Layer 3 of a small transformer language model trained on English Wikipedia (15 layers, counted from 0, width 96).
A neuron adds its activation times its output weights to the MLP's output. To switch it off is to set its activation to zero at one token and run the rest of the model.
A neuron's activation on a vector x is squared ReLU(weights . x), where the dot is the dot product.

Input weights of the MLP neurons that the questions are about. A number n stands for n times 0.0056.
n16: -1 -6 4 4 8 0 -2 15 2 -2 5 -23 -5 -18 -12 -3 -8 -10 -8 29 -40 19 26 -24 -20 17 -5 -5 -2 -5 36 25 -4 14 -60 -9 -1 -16 -12 1 -16 52 11 29 -50 49 -67 31 20 17 -29 -63 13 -2 16 11 5 11 -6 29 30 11 -12 -12 11 -24 19 -32 20 6 7 3 9 14 -14 8 7 19 -16 -40 27 33 -7 12 -22 29 -37 32 44 -2 22 63 3 -2 -1 -37
n19: -10 6 10 -15 -7 8 -13 11 31 17 7 -12 6 -36 37 48 -47 53 -12 -5 -12 -24 -5 13 -11 5 5 -9 -1 -29 -18 5 -14 0 -13 3 -17 40 -20 -15 -34 24 16 -11 -43 -27 -6 24 9 -13 -48 -5 34 16 27 17 -20 44 33 12 20 -3 2 -3 43 37 0 6 10 15 -61 -33 -27 4 -8 16 -6 13 -13 8 -17 -2 6 38 -6 -24 1 -35 12 14 -47 15 3 38 -12 33
n46: 12 -3 -10 8 41 -12 -10 -12 2 -8 -4 -24 -22 10 22 60 16 1 37 -13 -19 25 11 36 -6 -26 13 -20 -21 61 -23 -17 -9 39 12 2 -40 -20 -28 -11 -49 -9 51 44 21 22 -5 11 -42 27 -6 -12 2 18 -3 3 -7 57 -13 4 -30 -13 -15 -4 10 -2 8 -29 31 24 -21 11 30 -9 -1 -20 -1 12 10 -38 43 2 -28 -37 -4 -9 -10 1 -2 -13 32 -14 36 -11 21 -13
n59: -47 19 -12 34 -22 9 25 -59 54 20 -9 -23 -44 22 -4 -4 -2 37 -35 -53 -15 -46 -23 24 -17 5 7 24 16 37 -9 -41 -6 6 -1 -16 2 6 20 -20 -9 -2 33 -13 6 17 26 -6 24 -23 5 27 -12 -22 -6 -5 17 -30 -12 -2 53 -11 19 18 24 13 13 -8 43 -1 -5 -18 4 -62 30 55 5 -13 37 -2 7 27 -25 -54 7 -6 26 -7 26 -10 -5 32 -32 6 -16 -32
n72: 22 -28 -5 53 14 17 37 9 -32 2 -8 -9 -39 3 -15 27 -40 -21 50 22 -28 -27 -4 -17 -4 2 12 -21 -4 27 39 -29 -19 47 -11 -10 10 -33 33 22 -35 18 20 39 12 12 -39 21 2 28 21 25 -29 20 -24 15 12 -7 -12 11 -17 -37 -7 12 1 11 -18 -6 19 -29 18 -21 -10 -27 5 3 18 5 -18 -23 58 -12 -24 15 -31 -41 -21 6 51 -40 22 9 33 -9 38 -12
n85: -13 2 20 24 18 -1 -49 33 7 -54 -35 -37 -3 -20 -3 -1 1 -12 13 -11 17 -10 17 -29 -30 -14 6 8 4 -4 9 -36 -2 25 -13 -14 -12 -36 7 11 -29 9 6 34 17 -45 -34 -1 -5 20 12 7 39 9 -17 20 -10 -4 -10 1 46 17 -4 14 38 35 -14 3 -4 18 -41 -8 13 -20 -5 56 0 6 -2 -6 48 25 -55 -7 30 -41 -5 42 9 14 10 52 12 0 12 1
n142: -43 38 -28 26 -10 20 -8 46 17 -17 15 -1 -7 -28 37 -18 -39 -32 24 -6 -30 1 16 37 14 3 3 42 -9 43 16 -5 -16 8 -5 9 22 -23 -23 -41 18 22 0 19 -21 47 -53 -4 -51 -12 -23 -18 8 33 8 -13 -20 19 25 30 0 1 -7 -18 -18 -10 -29 -18 28 22 2 3 19 8 -19 -30 31 -13 -11 -37 5 13 34 16 -14 -32 -20 5 -15 24 -27 34 -7 20 26 -22
n174: 10 4 7 -19 -1 -13 17 35 35 22 31 -31 -25 -15 7 -2 -22 -5 9 5 -15 20 -7 -16 7 75 -20 -19 -8 14 -28 0 0 30 -39 -19 21 -18 31 0 -47 4 -16 -18 46 16 -44 -28 -15 -2 -46 -14 16 -2 -3 -22 -22 -8 -12 20 -43 27 30 -3 12 -1 -27 18 -12 10 -26 0 -3 20 31 7 1 28 -13 -6 10 21 16 -12 9 -36 9 4 25 -16 16 6 -15 -22 -26 -22
n185: 16 -26 30 -16 77 -2 -35 15 -21 -31 -28 5 -2 29 -36 -5 -20 9 6 27 -34 28 -38 -22 6 23 -21 1 -12 2 26 0 2 14 -19 0 13 4 -18 18 -35 -23 40 42 -45 6 -10 17 19 18 18 9 89 -9 -11 5 13 -12 -35 22 -3 29 37 23 23 21 -26 -9 2 -15 30 7 -21 -34 -2 -43 7 -5 -2 48 -10 9 -79 -26 18 32 -29 22 -10 12 -8 12 3 -21 6 6
n241: 5 3 27 32 42 36 50 18 -19 23 -14 29 -19 -43 -20 -8 -35 -19 19 10 -35 -9 8 -26 -11 2 -8 27 7 31 -19 -28 6 7 -3 13 4 32 -3 -52 -2 -5 48 -3 -10 -21 -8 -46 32 37 -35 52 14 -22 -19 9 3 52 5 -10 -24 4 -9 -13 34 -36 -36 8 9 -29 42 17 -2 9 3 -5 41 -36 -31 -32 18 35 -20 16 -14 -12 -32 -5 14 -5 0 41 -14 -30 -4 -13
n251: -28 76 -53 21 0 8 5 -52 -39 -48 22 24 -29 82 34 -17 -22 25 -22 33 -47 -42 -14 -16 22 33 4 24 41 45 45 11 -23 36 -24 -32 18 46 -4 12 0 -2 32 36 3 16 -95 -21 -16 -8 -9 -22 10 -36 20 -41 -60 30 -18 62 -23 -9 30 41 -1 -39 -11 0 23 21 -4 -7 33 19 4 -11 -21 -3 -10 20 -36 20 17 23 -52 -11 8 22 34 -6 -58 32 -44 12 -44 40
n252: -12 -27 17 -7 49 -34 -18 8 -18 13 -23 22 14 15 -22 15 -6 7 -20 -10 -12 -7 -10 -14 15 1 21 -18 -13 18 23 -14 -23 3 17 -6 -22 36 2 -31 22 1 33 45 22 -2 -20 7 -35 -9 4 34 32 -18 -41 -33 -24 -14 -33 29 9 6 0 -4 11 -15 -20 9 1 -14 24 1 -5 6 10 -21 35 -9 -19 21 -3 5 28 6 24 30 -4 26 12 16 -20 -15 34 60 28 18
n263: 21 -5 -4 -26 70 -1 -34 17 20 -16 12 23 6 42 33 -5 -11 -11 3 -1 -47 -46 -4 -40 -6 13 4 15 2 3 -25 40 -33 72 -9 -9 21 27 -3 -17 -43 20 -9 21 21 39 -45 4 -2 4 -17 -15 -2 21 -7 4 -16 -34 -24 60 -16 25 1 -16 25 -7 -21 -20 -36 8 -10 27 -39 9 -8 2 36 19 -19 -18 -2 18 -4 41 -6 -18 -27 -31 43 -24 -18 -3 41 9 -15 50
n290: -3 -27 -21 -18 -4 -42 -48 22 49 13 65 -7 2 10 12 52 8 21 -7 -14 3 -40 30 28 8 15 -10 -4 24 8 -16 -33 -12 -10 -13 -18 19 12 12 1 -56 -40 3 66 -28 8 -23 -14 -15 47 -2 -36 5 29 15 -9 -63 20 20 -16 -12 38 1 12 48 2 -48 -8 12 38 -38 38 -11 2 -3 -11 32 -23 4 -8 6 -8 16 17 -79 -43 9 19 -24 -6 -68 22 -11 64 -5 -15
n307: -14 21 -29 -2 -24 -53 -7 54 15 39 28 4 19 -6 -10 11 25 -12 -22 15 7 18 -7 5 26 16 -7 -12 -7 -2 -3 -6 -42 -17 -13 -22 34 53 20 -4 18 -10 -6 -16 10 13 -14 -21 30 -10 -20 -31 3 59 2 -2 -31 43 11 22 12 28 -3 -34 -20 -3 -25 -51 -3 54 1 -24 7 12 -3 -11 19 -16 24 22 19 33 27 -15 8 -45 37 29 42 -31 -54 -3 -8 12 25 -16

Output weights of the MLP neurons that the questions are about. A number n stands for n times 0.0051.
n16: -47 2 -1 -1 -26 24 -22 -10 -24 6 -25 -8 15 22 7 -7 -10 -20 -16 -9 -15 -14 45 5 21 49 16 34 47 4 41 12 -29 -7 22 7 15 -11 17 14 -26 13 -26 28 18 -3 18 -14 17 -43 25 -12 17 -25 -35 40 8 -47 11 -29 22 1 9 -5 3 20 33 4 -9 13 1 21 1 7 -34 -20 -44 -22 -6 -2 24 6 -39 -25 -41 -2 0 3 -27 28 3 -43 -14 10 29 -2
n19: 22 -26 3 3 -22 -43 -3 -11 1 5 -8 10 -3 8 -20 -14 -18 -28 -26 -5 16 -3 16 -12 12 10 -15 19 37 -16 -7 -5 26 -23 7 75 17 14 22 15 -10 2 9 -5 -12 1 -14 -13 -2 14 -6 13 -3 24 -2 29 -14 16 24 3 -1 24 11 -56 -20 2 14 -5 7 -2 10 10 -1 -12 -68 13 8 -5 2 0 -12 11 0 -20 12 -12 18 34 25 -13 -15 -18 -1 -12 10 6
n46: 32 8 12 3 -34 27 -14 -12 29 10 -4 10 4 22 -18 -6 3 -7 -63 31 -44 -53 -9 41 -40 -17 6 -5 5 1 16 -4 16 22 -37 39 -12 -21 -9 -33 5 -25 -15 9 -14 11 1 -17 24 -3 30 7 13 -31 21 14 25 5 -9 -29 -3 -39 13 28 -28 2 -7 24 22 -18 13 6 17 19 -24 31 -31 -33 12 -7 -12 0 -32 31 23 11 -14 5 -3 8 -8 -38 23 55 16 -1
n59: 17 16 -12 -27 13 19 -11 -25 11 -2 -53 16 -10 81 24 17 20 -11 -7 32 3 -18 4 -12 -18 -28 21 16 45 25 5 3 0 -15 -12 -17 -17 -8 12 39 13 -23 -10 -8 21 14 17 -51 35 -26 16 -9 -12 -52 9 14 63 0 22 0 -13 9 -51 -8 -37 -13 16 33 -11 8 -21 -70 -20 12 -24 10 -7 -6 3 32 13 10 1 10 32 -19 13 3 40 47 -60 35 -43 -5 -9 -34
n72: -19 57 9 18 -16 18 50 11 -9 1 -16 11 14 -38 42 -5 -7 5 1 -16 -5 -31 25 14 -7 -26 -28 13 50 3 8 -44 7 -5 31 6 6 10 -1 -11 3 10 -33 -32 47 -9 27 -42 -12 -55 45 23 -41 -7 -4 15 12 0 29 -7 25 -24 16 -11 -4 30 -14 5 -45 1 63 15 -24 -11 -27 16 -23 -39 21 -25 23 -14 -6 17 -18 54 -12 11 -15 -9 -10 -33 10 2 1 -11
n85: -11 8 4 -3 13 4 28 17 1 -5 -39 21 10 1 -26 -34 -22 -8 -12 -20 -46 -20 4 49 -56 -16 17 -2 1 -11 35 -8 -27 15 28 -9 27 34 -3 17 -48 -4 -28 -5 16 -5 -15 -10 0 17 -4 32 -23 -7 35 -10 47 31 35 -10 11 -26 3 22 -41 14 30 19 -26 3 12 20 14 23 -8 16 -47 -24 7 24 39 -46 9 -15 10 5 -19 2 -18 -4 -20 -9 -1 -10 -1 1
n142: -8 -32 0 -1 -42 -7 55 -22 -1 -26 -21 -31 -14 32 -31 21 -4 -7 -33 -3 20 8 7 -24 49 5 -5 4 21 22 0 6 11 -24 -9 -12 21 -14 13 11 -17 40 22 4 34 -36 22 -15 15 6 -9 -5 21 46 4 12 -10 -10 -14 -5 29 -42 3 -32 -9 48 12 21 -17 17 6 7 -7 4 -15 -18 50 17 22 -22 -16 -35 20 23 4 16 35 -15 -15 -20 -4 -32 -23 -39 -1 3
n174: 23 -40 38 -44 -10 18 13 17 -5 12 -26 21 -17 -30 27 -13 -42 -4 -10 30 0 20 2 9 -11 29 -35 -7 12 18 -11 14 19 -38 -22 -16 29 -33 5 -9 -9 -5 -17 -2 11 -22 -36 61 13 20 15 -26 7 12 -15 -4 -2 41 34 4 -2 22 -28 -1 -14 -19 9 2 13 13 -1 22 -12 20 -23 -5 -12 -26 5 -7 5 -28 -5 24 2 9 57 10 -5 -6 -25 -18 -8 14 12 2
n185: -13 5 11 23 -39 29 14 3 11 -7 -3 -25 7 -12 -7 -50 26 9 44 -3 0 21 -25 -29 -40 -20 -13 -15 -45 50 71 8 20 -41 45 8 -56 -6 -6 30 17 -32 17 16 2 -23 -32 18 -31 7 74 6 -2 -21 -31 32 18 8 -47 -14 1 24 10 19 -34 -27 19 0 0 -4 17 6 12 -12 7 -11 21 4 34 -23 42 -6 1 -36 6 24 -22 8 21 2 11 -12 5 -17 -33 -16
n241: -12 2 7 24 -15 29 -24 -30 -18 41 -59 -29 9 26 -25 -66 4 32 0 -17 35 -14 43 -17 17 6 -16 25 50 18 31 -7 24 -35 30 6 -6 18 5 17 27 -21 -6 21 9 35 -6 -36 -1 0 36 19 3 -17 7 5 -6 -6 36 -13 -40 12 -9 -4 -60 3 -15 26 -29 -2 -35 10 -14 -17 -37 -16 -8 -19 18 -18 8 11 1 33 24 -9 28 -47 10 8 5 23 -16 -7 28 6
n251: 24 -10 -18 -11 51 34 36 -18 -19 -20 -14 -52 6 5 26 -6 1 -25 15 -12 9 -34 29 -17 19 38 57 -24 -9 -8 39 -9 3 -65 -29 23 43 39 -25 9 61 -1 -29 -12 19 -3 18 40 -44 20 7 -26 25 -6 -2 94 -26 -20 3 -30 -2 36 5 -4 10 8 4 -33 -3 -7 39 19 -4 22 -4 42 -7 15 16 -47 -23 -14 17 -42 13 10 -23 -18 26 -14 5 5 -27 -68 -15 -19
n252: -22 16 -8 -10 16 14 0 33 -33 19 13 7 4 -29 8 17 36 -4 14 -38 8 -20 -56 -40 -6 3 4 -10 30 -32 0 12 -2 -7 50 13 1 -6 3 -16 2 -22 -18 27 20 -22 3 13 -7 -22 18 10 0 -1 -3 34 1 5 -22 27 16 22 -34 10 25 18 2 -26 20 34 -5 11 2 2 -14 10 -34 9 32 6 5 -34 11 2 18 23 -29 -9 35 -37 -2 -43 -7 -4 -36 -11
n263: -13 10 3 -23 -12 -3 47 22 26 -12 -1 -19 -39 -13 -24 -24 2 -11 -20 46 -20 30 -31 -22 -42 -17 -7 13 21 14 13 -8 28 32 -24 66 -28 21 -35 -5 -10 -42 17 5 15 -26 14 -2 -25 7 18 -31 -4 -9 7 1 -10 15 6 -49 56 -13 -21 28 11 5 47 -12 -7 14 20 4 33 -16 -49 10 -16 25 -8 8 13 -5 3 -25 58 23 8 0 34 -33 -9 -51 -1 1 29 4
n290: 47 -30 -14 7 15 33 -37 -24 -44 -10 -25 23 3 31 16 21 19 33 33 1 3 25 -14 -26 60 -58 9 -4 -22 -26 21 3 -20 -59 4 21 -6 -19 8 -19 12 -7 31 5 -19 8 37 63 24 13 2 -2 34 -32 11 -23 -4 -22 -8 12 42 -41 -1 -7 13 -14 -9 -34 -32 4 -9 13 8 6 0 18 21 17 30 -21 -5 22 -38 5 73 -7 25 -22 -32 12 -19 -52 -6 -4 -16 -36
n307: -6 20 12 40 9 -14 -14 -8 11 32 -11 0 -12 2 6 -7 -32 13 2 -18 46 -3 -19 14 -35 -4 16 23 -14 24 19 -32 11 -33 27 -27 59 -3 10 34 -17 -7 -41 -24 30 3 23 -37 -23 27 -11 16 17 12 28 3 20 -29 21 -13 -15 -16 14 -29 11 62 -42 6 -36 -8 -28 11 21 32 9 20 -37 33 5 -11 -3 -18 -13 12 19 7 4 -37 -28 -17 19 0 -13 -3 4 -15

Each question names a token from some text and the token that comes next. It shows the vector x that enters the MLP there. A number n stands for n times 0.051.

Then comes g, the gradient of the next token's log-probability with respect to the MLP's output, scaled to length 1. A neuron's effect is roughly proportional to its activation times (output weights . g). A number n stands for n times 0.0039.

"gh", then "an"
x: -10 -14 -21 -15 -19 1 -14 18 -8 2 -7 10 20 9 -42 15 19 19 3 5 23 -26 -10 -37 0 1 15 -8 10 -32 -3 -8 22 24 50 31 1 15 -7 1 -27 14 -7 -7 6 -22 1 2 -10 0 18 12 19 17 14 11 3 12 -3 -16 18 7 -37 -15 -16 -5 12 25 15 -3 -6 10 -16 9 -45 -18 -13 -13 -5 3 -25 -27 13 17 -19 3 -3 1 3 -1 -5 -31 -1 36 0 25
g: -7 34 -5 -35 -2 25 -11 42 -11 -41 29 -7 -1 -4 -45 12 -15 -9 -9 11 31 -4 -18 -33 -15 -6 2 10 -6 11 50 23 10 -17 2 2 -16 4 -13 -6 7 19 -46 44 35 -48 -12 30 -16 -30 2 -14 28 -76 8 18 -1 -4 3 -24 13 -27 6 18 42 24 -17 55 -53 10 23 -17 -24 -29 23 58 -10 -9 34 -25 -28 -6 3 -1 -26 19 2 7 58 -6 -38 -23 15 -37 39 46
Switching off which neuron hurts the next token most? n252

" (", then "ele"
x: 4 23 -5 12 -33 11 -5 23 1 24 -17 -14 21 9 15 -7 63 -12 3 5 13 -1 4 -4 10 -21 -18 7 12 54 3 -8 46 -46 -2 20 0 -10 2 -4 10 10 -40 -1 13 16 9 2 -2 2 -7 10 13 -6 13 8 9 -12 21 -21 -22 1 2 -11 -27 0 1 -24 6 -5 21 -35 10 4 -32 -17 -10 -6 -12 -8 -3 -58 -20 11 -11 -9 1 1 -3 5 -23 -3 24 0 -3 -23
g: -25 10 2 -23 23 -22 38 -15 2 -24 -15 27 -17 -8 72 30 3 13 -37 49 11 -31 -20 34 7 -5 -59 16 4 11 13 40 -26 -1 45 -4 -5 -21 -23 -15 -16 -17 31 6 34 0 0 -41 -20 7 -29 -13 -14 -47 29 -21 -15 13 15 18 40 11 -19 32 -2 57 9 -2 -55 17 -54 -24 7 16 0 10 16 -6 11 3 -11 -42 33 22 40 -2 -48 -2 -37 -21 16 51 -6 2 -13 -24
Switching off which neuron hurts the next token most? n142

" Ne", then "oc"
x: -11 17 -4 5 -1 20 -11 -8 -21 7 -16 -27 6 7 7 -22 -9 -7 -2 2 4 -33 3 -6 -14 -13 3 7 19 15 16 -13 39 -10 1 27 3 6 -13 36 -9 7 -28 14 -9 -3 -21 -6 -3 7 10 -2 13 -7 -3 -6 38 13 -10 11 1 4 -16 -17 -26 8 -11 35 -23 -5 21 -2 11 25 -46 12 -45 -9 -13 28 21 -8 16 19 16 -10 -13 17 17 4 -11 29 -6 -14 4 -10
g: 2 -62 38 12 38 3 5 7 -54 -17 17 -17 -6 34 26 -29 -25 -23 2 26 -2 41 -24 11 33 16 0 -27 -9 -32 40 11 15 0 -22 -2 23 38 -16 -17 5 29 -18 24 -9 -3 -22 -15 -37 24 -29 6 18 -11 -37 -9 8 -5 -13 -15 -12 65 -41 18 15 19 -6 -18 -7 4 -7 58 -54 -24 -15 -12 53 -21 24 15 30 -1 42 -24 41 1 -41 38 11 11 -10 -10 10 -22 -67 -8
Switching off which neuron hurts the next token most? n251

"As", then "ian"
x: -16 14 30 -13 -35 3 -14 -1 11 17 7 -15 36 -4 -6 -5 24 6 0 9 22 -9 -4 -13 -22 7 8 -1 -5 0 -3 4 17 -4 8 19 1 6 10 60 -13 9 -52 6 -12 -5 -9 -15 -12 -4 8 -33 6 -3 7 -5 30 -8 -7 -11 -1 19 2 -43 -6 -6 -3 43 -21 -1 11 -29 13 23 -28 10 -31 8 -4 -2 30 -41 25 -18 27 -8 4 5 4 -5 12 -5 26 -25 -19 3
g: -1 48 44 -11 19 33 -19 20 36 -14 5 32 -11 -38 -22 -47 -84 -28 0 19 -49 35 15 -2 6 10 11 -2 -31 -5 43 11 3 7 3 2 7 7 13 7 -43 -25 -20 22 58 58 -29 -24 -37 17 2 -14 -9 -23 2 -23 -7 44 -32 26 37 58 -18 27 18 -35 18 -26 -5 -10 -14 -28 -21 -15 12 8 3 5 25 -3 -9 5 21 -7 20 10 -21 -19 35 -24 -21 1 -10 -27 -37 33
Switching off which neuron hurts the next token most? n174

" L", then "ord"
x: 8 2 22 21 5 -4 11 11 -15 23 -20 -12 21 -5 -15 -47 -1 -19 14 14 2 -9 9 -13 0 -13 -1 15 0 18 19 -9 22 -2 35 33 -13 7 -11 1 -11 16 -28 -5 -3 -11 -7 3 15 0 10 23 6 9 -5 3 5 9 0 -24 -28 2 -6 -39 -17 -8 0 23 7 -6 1 9 1 28 -40 -5 -6 5 -9 -3 1 -8 12 15 21 8 0 -14 8 -14 -14 -3 -43 -5 9 11
g: 0 -9 -13 -10 4 -15 -18 1 13 48 24 -1 16 1 -6 10 -15 16 44 -17 -45 2 -8 -50 8 39 -41 49 40 -5 9 40 -10 -30 3 -16 -13 42 34 -6 12 8 -9 23 -19 -25 28 -14 39 70 -3 50 -6 -51 -24 13 -34 -5 21 51 6 10 -9 7 -15 -37 18 -29 36 -16 15 16 11 -9 5 -64 7 -19 23 -33 28 -23 -37 -27 5 -20 -62 -13 -15 6 32 4 -17 -27 4 4
Switching off which neuron hurts the next token most? n241

" A", then "ud"
x: 12 16 6 3 -26 1 -3 -13 11 4 -13 -13 3 10 -15 -15 35 6 -5 -4 15 -16 3 4 7 -37 3 15 -12 -16 9 -11 19 -25 -30 33 -9 -29 -14 40 11 10 -41 -2 -29 -8 0 26 6 -3 14 -17 -40 8 25 15 21 -4 4 4 -26 -1 -16 -31 -16 6 -5 38 -23 -7 5 11 -2 10 -26 11 -15 1 -15 -17 21 -13 -6 19 30 13 3 2 -1 1 4 20 23 -1 15 18
g: -38 -5 28 4 1 41 -66 13 18 10 19 -21 -15 34 11 -43 17 -14 -25 -65 -19 0 19 4 -3 -9 -41 4 6 -27 26 -19 -2 -8 41 8 41 2 14 -4 -1 18 -11 -8 1 -19 20 -27 -18 72 25 -9 41 15 28 -40 10 2 18 -57 29 2 -43 -34 -19 -2 16 19 -12 -19 -7 18 28 14 1 -36 -28 7 0 18 -11 24 39 3 12 41 32 -39 8 6 16 -46 -41 -43 22 31
Switching off which neuron hurts the next token most? n16

" He", then " did"
x: -1 3 32 19 -29 -6 -8 32 -9 9 -17 -11 -2 -2 -39 -7 26 -31 -1 8 40 -25 -3 -7 -2 -28 12 15 -9 -9 8 -7 30 10 24 26 -6 0 -31 26 -29 17 -24 11 8 -22 -18 6 -2 -5 10 -7 -6 0 28 31 18 -13 9 -10 -2 1 0 -22 16 -20 -23 34 -7 -19 -7 24 13 13 -31 10 -34 -7 -15 -9 8 -20 -5 16 -12 10 -2 -2 19 -6 -6 13 -3 9 12 13
g: -19 7 -20 22 -34 58 20 -23 43 23 -14 42 3 9 -16 9 -15 -42 18 -26 -13 -35 -6 35 10 -23 2 56 -44 -25 14 -18 -41 -1 21 -19 -36 -16 26 -4 -6 -28 -55 9 20 30 -22 16 -6 -29 13 -7 21 3 18 -12 -28 -36 5 21 1 19 -19 -32 44 32 -48 -4 0 -4 5 -49 57 14 -1 -30 18 1 60 36 -5 -13 28 -18 -31 -12 4 49 19 -28 -4 4 1 0 23 29
Switching off which neuron hurts the next token most? n85

"s.", then " Part"
x: 10 3 3 -5 -20 -16 -12 16 -4 21 -34 8 19 -11 18 0 33 -17 -23 -4 19 -21 -3 -3 8 -13 -11 14 -2 5 -18 19 14 6 57 27 -12 20 -13 26 5 -3 -17 1 7 7 -1 22 5 1 -11 15 -16 9 10 29 -2 -1 3 1 -10 -8 7 -63 -4 22 -9 -22 -6 7 -34 -24 7 0 -28 6 -2 -6 3 12 24 -30 15 7 -26 -18 18 -7 8 -5 0 13 10 -7 -4 5
g: 22 -26 -42 22 -4 20 -9 2 10 17 27 -5 -48 19 36 6 18 -34 -11 35 25 45 -42 -9 -30 -28 30 3 3 -18 12 0 -6 -27 -19 23 25 -49 -13 -2 -18 -4 -48 5 -11 2 5 11 -80 -14 64 -39 39 -31 -23 -24 53 -39 16 7 -13 33 31 -1 -1 -25 -15 -33 -38 18 6 13 -23 40 -6 -4 23 33 -5 35 32 -23 2 34 19 20 2 17 -43 -6 12 16 -5 14 -21 15
Switching off which neuron hurts the next token most? n307

"\n", then "\n"
x: 2 -5 -5 -9 -8 -4 13 2 -3 13 -26 3 46 2 -8 3 -15 3 -3 43 32 -1 -11 -1 11 -36 -13 -3 9 -7 13 -4 66 -9 21 6 3 12 -2 41 3 6 -58 -21 -8 11 17 4 -8 -11 -12 1 -9 -9 10 27 1 1 26 -5 1 -2 -9 -55 -4 5 2 -21 4 7 -10 -9 -13 2 -5 -1 -13 -7 7 6 7 -12 -2 7 -8 9 -1 -2 6 -43 -8 2 18 -2 7 -3
g: 27 14 -18 -9 20 -20 -2 -16 23 26 -22 -4 -15 31 7 52 24 -10 -46 -21 -20 -30 12 9 21 -24 -14 40 -18 6 6 14 -23 2 30 -1 11 6 30 -15 -34 14 19 -6 -12 -2 1 -35 8 45 -27 29 18 9 10 6 -30 32 -13 53 -13 -15 -16 -46 54 55 -77 -25 -1 -58 -10 -62 -1 4 -14 -12 28 27 -38 -4 25 -5 -2 -26 0 -44 -12 23 44 -7 -3 25 5 3 44 -12
Switching off which neuron hurts the next token most? n307

"h", then " L"
x: -5 -7 10 -15 -12 5 2 26 0 0 -27 -14 -18 8 -41 0 30 13 3 5 25 -1 -3 -14 -9 1 -3 2 6 -29 17 -11 43 9 33 39 -22 11 -25 1 13 -8 -5 -22 -7 -52 17 -3 2 7 15 -18 1 10 11 4 23 6 5 -21 -11 -1 -13 -22 -4 -9 22 10 33 -7 -7 -37 4 6 -37 1 -20 7 -5 7 -27 -14 5 -13 -1 14 -17 -10 8 -3 -3 8 22 21 8 22
g: 18 35 -15 -15 7 -1 -39 -2 -45 -11 -16 16 -42 20 45 65 19 8 -5 -14 13 -37 -39 11 2 -29 -31 22 9 37 -64 7 5 -12 -15 13 -7 -9 50 24 -8 25 20 -41 1 -24 26 -5 25 -41 -1 -3 19 45 -10 50 13 4 28 -7 0 -34 -9 -33 33 4 0 22 -43 -15 41 -22 7 -7 0 47 -43 -28 -11 -21 -9 -20 47 5 4 -32 13 10 8 -42 15 -5 21 7 35 -41
Switching off which neuron hurts the next token most? n19

"ent", then "ious"
x: 7 -6 13 -20 -17 -10 -33 -1 2 -13 -11 -4 28 26 7 -9 2 -13 -15 -7 -6 10 -7 1 -10 -17 -9 -7 1 -10 -16 14 18 -36 51 33 6 -9 -10 5 -5 -17 -39 -5 -1 13 27 16 -6 -25 18 13 29 -13 2 20 24 27 -8 13 16 13 -3 -45 -11 -20 11 -24 -15 -21 12 -18 4 13 0 21 -9 14 2 13 -18 7 8 9 26 13 -3 16 -20 30 -11 14 8 -8 -20 -11
g: 31 -20 -4 7 21 -37 24 28 9 -3 -20 9 19 -46 3 -15 -48 10 15 -4 -12 22 31 -58 -1 10 -25 -53 -22 14 34 -4 -20 16 7 20 -34 -34 32 3 -39 -36 3 40 -12 -8 -22 34 7 6 31 23 -44 -30 8 0 -21 -19 -3 14 -13 43 -3 9 18 -2 -17 52 -39 50 20 3 40 8 -7 5 -12 -46 23 1 -30 -26 3 -21 -11 28 45 80 -5 25 14 -1 -5 -36 -27 -8
Switching off which neuron hurts the next token most? n185

"s", then " as"
x: 7 -4 14 -12 -42 -8 3 13 12 10 -6 -7 6 -12 -11 5 -11 1 -17 33 24 5 3 8 -7 -4 -11 7 15 -2 -15 3 44 4 10 33 12 10 1 24 24 -21 -16 -9 -28 -18 -12 3 -3 2 3 -17 1 11 1 25 8 25 -7 8 4 10 7 -42 -12 26 -18 37 -12 21 -11 -42 -5 17 -47 -22 -20 10 -5 35 -25 -18 9 -13 -3 10 23 -13 -4 -3 -6 -10 9 -1 2 -4
g: -7 11 25 -5 1 -85 37 38 22 50 -15 4 3 -15 40 45 -11 4 -21 -5 25 -29 -39 10 23 -22 -16 63 -18 -25 -11 -9 -1 15 70 -52 2 34 -8 19 -10 32 23 -4 -34 2 -18 -2 6 20 -44 -9 22 7 -15 -31 37 15 25 -26 -23 -13 2 -30 20 23 -41 -29 18 27 25 -10 -5 -34 8 -20 -10 53 -18 29 26 -21 -19 -31 -18 -13 7 -35 -17 23 -3 17 0 -12 -5 -14
Switching off which neuron hurts the next token most? n307

"re", then "v"
x: 18 3 12 -7 -1 13 -3 -10 -35 -27 -8 9 -21 -1 -4 -8 -12 15 0 -10 9 -15 -12 -18 -16 -27 19 1 -8 11 1 21 56 -5 24 42 -3 -26 -14 20 3 -19 -14 9 13 -11 -19 -12 15 14 -4 -26 33 -4 17 7 32 -6 22 -22 3 3 21 0 -2 -9 -23 26 -6 -23 1 33 16 3 -12 -20 -25 -31 -12 3 -3 0 29 18 -17 -1 21 -6 12 6 12 0 3 -13 2 -11
g: -2 4 32 -11 -5 -13 29 -30 14 -60 -36 -2 -37 17 -37 11 -24 39 -56 -5 -10 -36 -5 -27 2 22 2 53 20 46 23 -32 -4 35 -28 -17 -34 16 2 -35 -15 28 -10 26 -29 20 4 7 3 -6 3 0 -15 28 10 1 -16 -10 33 -1 -27 -38 -4 57 11 -3 -28 17 -20 -39 -48 -57 -22 3 16 18 14 -15 -19 -4 42 18 35 17 11 -19 21 10 -8 -3 16 79 22 18 18 29
Switching off which neuron hurts the next token most? n241

"ster", then " Con"
x: 13 -8 -12 -11 -15 -2 8 19 -17 -1 29 -12 11 -24 -4 9 -6 19 1 8 24 3 7 -22 -8 -9 -2 0 17 -13 -20 -21 60 -1 24 33 -3 15 -5 0 20 19 -23 -13 -6 -25 4 2 -1 -14 -6 6 -9 -11 6 20 20 16 -11 3 0 30 -21 -35 -22 -20 -22 34 -4 15 -18 -37 3 20 -24 17 -28 19 -10 17 -41 13 16 0 -7 7 9 6 6 -3 -10 -13 24 14 -18 6
g: -28 4 9 -24 39 5 1 -54 18 -31 -16 -5 1 -24 18 50 21 -7 34 2 -15 -26 18 41 2 -35 4 5 50 -22 -29 -32 -19 -23 -17 0 -26 -11 -29 -6 6 -17 -40 -28 -11 34 55 -39 8 -5 25 18 11 -10 -49 45 -15 28 -45 7 27 23 -8 2 -40 -5 -13 55 16 -1 -23 -11 -25 -34 21 18 52 -9 19 1 -7 16 -25 16 62 -25 12 2 11 0 39 -15 -6 53 -24 4
Which neuron, switched off, raises the next token's probability most? n19